Layer 7 of a small transformer language model trained on English Wikipedia (13 layers, counted from 0, width 128).
A neuron's activation on a vector x is GELU(weights . x), where the dot is the dot product.

Input weights of the MLP neurons that the questions are about. A number n stands for (n - 500) times 0.00047.
n90: 345,732,906,178,337,348,276,261,531,511,302,479,451,590,500,680,665,568,225,510,412,629,345,299,495,469,694,557,829,357,161,812,468,612,608,515,399,617,562,318,505,599,563,553,283,515,621,245,891,200,956,774,703,366,675,341,505,403,520,625,458,393,620,361,246,641,546,443,839,789,796,726,326,666,386,443,596,557,515,480,700,515,551,740,587,698,367,285,547,313,448,547,521,490,310,495,340,821,403,722,438,406,537,372,400,598,530,439,650,85,526,277,345,702,654,739,373,624,572,550,335,299,544,291,531,744,464,626
n146: 677,500,592,636,300,770,676,505,659,505,518,567,739,693,427,505,631,564,718,623,455,468,680,553,226,423,260,365,720,513,469,487,750,514,207,500,351,535,662,496,625,336,541,633,456,752,425,576,574,537,574,288,467,500,851,374,368,673,500,240,627,483,561,294,740,390,196,401,690,604,745,455,402,319,509,405,266,482,568,594,326,396,673,782,437,566,431,532,432,418,674,609,341,234,841,252,653,442,393,742,694,381,354,402,413,810,592,478,351,152,468,411,274,579,486,513,482,292,495,518,437,392,578,404,356,667,500,559
n207: 342,362,639,495,344,893,677,558,461,608,596,452,405,349,52,382,476,213,486,630,461,232,772,500,678,802,301,620,510,610,200,775,525,455,366,671,486,495,572,281,533,621,568,632,393,678,715,453,584,475,613,242,643,490,382,329,164,703,627,355,519,509,472,405,783,461,704,452,458,657,737,376,670,370,409,787,133,539,643,131,364,426,692,225,405,599,399,519,591,663,568,457,365,572,471,660,514,420,585,547,557,602,742,495,471,286,384,693,597,524,572,472,334,640,643,783,505,702,399,635,557,510,678,302,633,390,720,658
n211: 408,610,210,553,567,181,343,468,680,403,474,490,584,527,196,522,359,447,774,754,547,500,620,510,522,558,686,510,479,209,542,386,667,560,469,479,306,521,312,290,526,363,860,195,756,577,582,645,643,658,602,505,196,348,602,601,480,237,500,394,553,331,485,974,689,617,765,395,397,257,449,474,438,311,191,715,847,166,573,516,340,445,649,553,422,659,620,250,326,489,447,315,516,316,766,510,128,386,775,331,589,612,786,121,767,563,459,350,724,809,500,459,276,715,392,640,649,632,327,454,845,615,305,209,406,563,531,495
n239: 549,224,717,351,476,490,721,505,572,622,447,495,338,617,568,907,314,621,687,543,553,533,586,393,702,600,480,395,766,468,353,679,793,189,700,472,533,608,257,21,307,524,567,529,254,350,463,580,435,495,750,771,475,605,300,500,402,495,214,423,370,586,371,547,648,302,770,609,855,164,537,519,165,457,733,362,549,920,381,396,379,546,210,438,419,421,559,616,318,462,341,510,649,285,362,439,567,491,571,342,505,597,486,552,553,291,486,397,657,737,305,715,513,407,407,505,397,304,405,598,438,533,596,596,666,643,467,554
n288: 578,616,513,331,571,491,790,676,468,450,405,380,470,468,736,619,371,314,424,423,163,562,620,443,675,487,700,714,220,710,669,456,500,759,429,593,679,526,536,618,518,482,455,514,387,456,356,658,530,273,482,183,639,536,541,379,966,672,763,450,311,648,764,171,419,419,363,571,443,560,583,385,566,823,554,647,269,527,411,306,446,436,500,572,482,386,444,627,558,576,568,437,405,393,407,478,437,460,571,631,277,595,401,305,263,251,491,649,361,468,625,592,248,504,334,443,496,567,768,504,642,536,683,152,625,272,433,349
n488: 485,927,443,484,364,545,409,296,570,677,366,790,528,560,570,748,224,560,807,674,500,436,411,510,256,540,664,475,529,670,505,275,667,316,608,383,567,660,589,389,471,769,460,666,639,423,423,427,534,387,444,603,541,199,631,182,303,563,544,470,550,700,423,431,614,595,559,500,548,362,375,554,554,554,638,805,863,475,539,641,460,519,384,470,485,727,382,450,763,475,305,346,301,470,539,704,751,194,598,351,667,415,430,622,23,485,624,743,290,515,569,89,482,625,271,597,466,738,357,750,279,525,764,101,382,703,500,328

Each question shows a token from some text and the vector x that enters the MLP there. A number n stands for (n - 500) times 0.015.

"ultural": 548,577,391,520,369,452,625,584,449,534,403,443,403,513,464,594,544,570,545,437,432,517,435,581,657,457,440,555,508,633,521,506,497,467,442,384,268,295,674,756,463,542,501,412,673,474,490,465,413,431,501,454,492,438,497,391,464,578,654,453,438,553,292,476,480,582,438,529,364,427,558,440,327,627,492,549,444,540,439,568,470,583,578,484,766,491,385,588,562,421,432,404,456,410,434,399,535,566,570,474,559,588,534,454,438,347,504,665,419,379,428,515,772,444,517,611,417,549,821,582,670,515,440,440,396,353,649,582
Which neuron lights up most? n288

"ton": 628,512,387,644,430,477,525,542,493,482,395,326,544,579,577,536,659,657,573,374,413,554,462,393,639,473,457,525,535,722,543,597,455,516,574,482,406,435,590,702,431,451,542,426,449,627,368,557,434,406,420,531,336,472,475,517,621,444,413,445,453,342,436,414,416,552,428,550,435,379,454,372,614,539,516,512,418,506,364,492,565,517,531,406,691,469,539,451,434,501,679,503,497,496,416,510,574,476,487,489,464,588,516,459,624,391,524,617,331,229,443,587,883,320,479,567,503,570,642,623,498,587,480,479,395,318,559,609
The most active neuron and its activation: n288, at about 1.6

" re": 468,326,595,478,528,475,475,597,483,531,658,446,411,528,401,552,446,502,512,280,580,583,501,454,571,537,454,498,498,628,492,409,618,455,380,457,314,356,508,662,411,546,524,469,608,557,359,572,475,544,591,330,470,470,416,449,648,486,493,626,600,464,270,550,372,426,586,591,443,442,485,481,478,532,359,357,516,615,348,428,544,347,502,594,729,410,300,417,414,461,569,455,509,463,458,439,404,647,434,565,489,642,611,484,613,476,531,744,615,508,444,425,762,460,569,753,407,487,561,578,516,485,377,479,627,431,431,773
The two highest activations, in order: n239, n207

",": 449,512,435,436,423,425,544,564,497,455,587,518,432,450,355,409,600,727,528,385,476,578,389,390,497,548,531,381,550,622,519,272,613,330,486,387,386,237,650,622,509,351,571,535,501,584,326,464,508,313,567,624,481,431,498,392,596,421,514,543,539,394,418,513,455,481,497,592,424,522,435,554,622,610,348,413,501,557,506,559,535,489,605,513,517,513,296,459,544,500,551,576,356,489,420,446,520,660,461,527,528,529,515,411,542,614,566,739,523,462,500,537,869,391,648,569,402,517,530,631,632,582,368,381,533,489,506,547
Which neuron lights up most? n90

"s": 486,444,388,514,398,581,594,517,576,563,332,548,475,526,710,487,459,667,555,302,487,493,420,486,688,432,536,518,479,589,513,394,518,365,382,342,457,554,532,697,420,548,512,462,521,585,395,496,369,303,578,537,488,516,500,415,599,609,506,545,414,434,441,412,509,647,423,460,447,455,465,481,448,684,390,534,451,544,387,651,444,458,546,548,546,506,233,465,361,508,614,571,498,507,466,452,528,553,463,526,560,576,595,465,422,517,528,618,466,362,536,572,820,371,642,486,400,514,599,590,715,493,269,501,354,425,561,575
Which neuron lights up most? n288

" co": 610,494,504,426,528,587,437,448,530,457,547,398,395,426,374,636,402,510,749,395,624,580,536,410,634,501,559,529,478,600,442,472,508,292,454,522,415,464,506,590,237,521,489,434,525,468,355,547,454,496,512,439,529,375,490,507,659,449,454,602,620,342,352,616,565,474,574,493,433,515,391,363,365,505,423,324,520,604,413,542,494,499,489,530,615,437,454,567,361,345,473,495,500,487,459,533,430,493,501,485,648,526,637,541,580,542,627,761,483,418,506,412,792,596,563,655,449,362,621,649,503,551,286,512,446,443,504,817
Which neuron lights up most? n239

" G": 788,456,533,494,465,599,660,601,527,521,533,485,238,395,437,430,645,680,611,484,476,510,370,381,602,452,388,543,556,730,500,497,456,470,347,417,449,365,623,647,387,484,444,591,553,547,316,577,479,483,356,572,518,377,406,362,500,544,505,560,552,289,423,489,290,573,462,437,469,494,557,366,472,472,446,573,471,530,531,555,568,402,644,367,616,406,392,538,473,474,425,648,423,451,414,513,589,586,321,539,510,388,574,469,605,504,499,639,596,526,482,323,667,443,552,428,434,564,646,584,508,536,411,549,444,619,514,620
Which neuron lights up most? n146

" w": 570,514,446,531,488,494,502,567,431,479,451,507,224,538,341,498,609,600,516,405,535,547,400,380,473,620,533,512,504,694,581,440,553,344,414,527,481,424,483,483,438,725,401,465,543,513,353,556,459,570,530,551,532,483,472,412,581,504,468,555,448,355,308,561,381,479,512,602,362,456,428,448,453,506,544,288,474,621,206,606,571,239,498,526,765,450,398,435,462,565,417,505,550,432,528,544,446,570,542,497,613,437,643,503,616,560,528,638,492,541,590,478,963,349,439,550,532,377,599,512,541,619,390,476,600,439,581,646
Which neuron lights up most? n239

"irl": 455,441,480,514,588,543,494,646,520,460,500,564,263,514,612,578,639,757,431,315,515,451,437,334,517,481,542,541,544,510,548,393,444,456,483,406,393,556,803,673,502,480,385,586,465,515,480,416,560,413,501,508,414,323,450,425,608,487,540,411,573,473,559,456,538,573,509,492,334,487,434,508,452,558,371,506,617,457,301,495,545,446,617,385,575,543,526,449,399,518,599,478,537,498,433,539,592,722,449,549,572,552,418,461,573,596,619,640,607,384,519,428,690,363,452,353,417,658,723,543,392,507,362,409,485,338,565,515
The two highest activations, in order: n90, n288

" frequ": 564,499,445,437,462,489,441,537,469,496,470,535,532,498,276,390,572,604,479,389,439,645,491,443,584,490,386,602,582,691,430,418,661,337,397,482,374,418,515,619,418,314,341,519,600,659,369,444,449,396,622,440,594,520,496,481,515,491,594,584,554,390,435,494,629,303,708,520,484,348,483,520,508,520,371,439,610,579,527,560,562,499,500,543,649,347,306,539,347,432,648,455,439,424,415,530,413,581,541,555,519,595,537,554,445,457,531,658,445,473,441,470,805,576,649,551,358,504,609,565,442,585,385,377,500,470,559,632
Which neuron lights up most? n207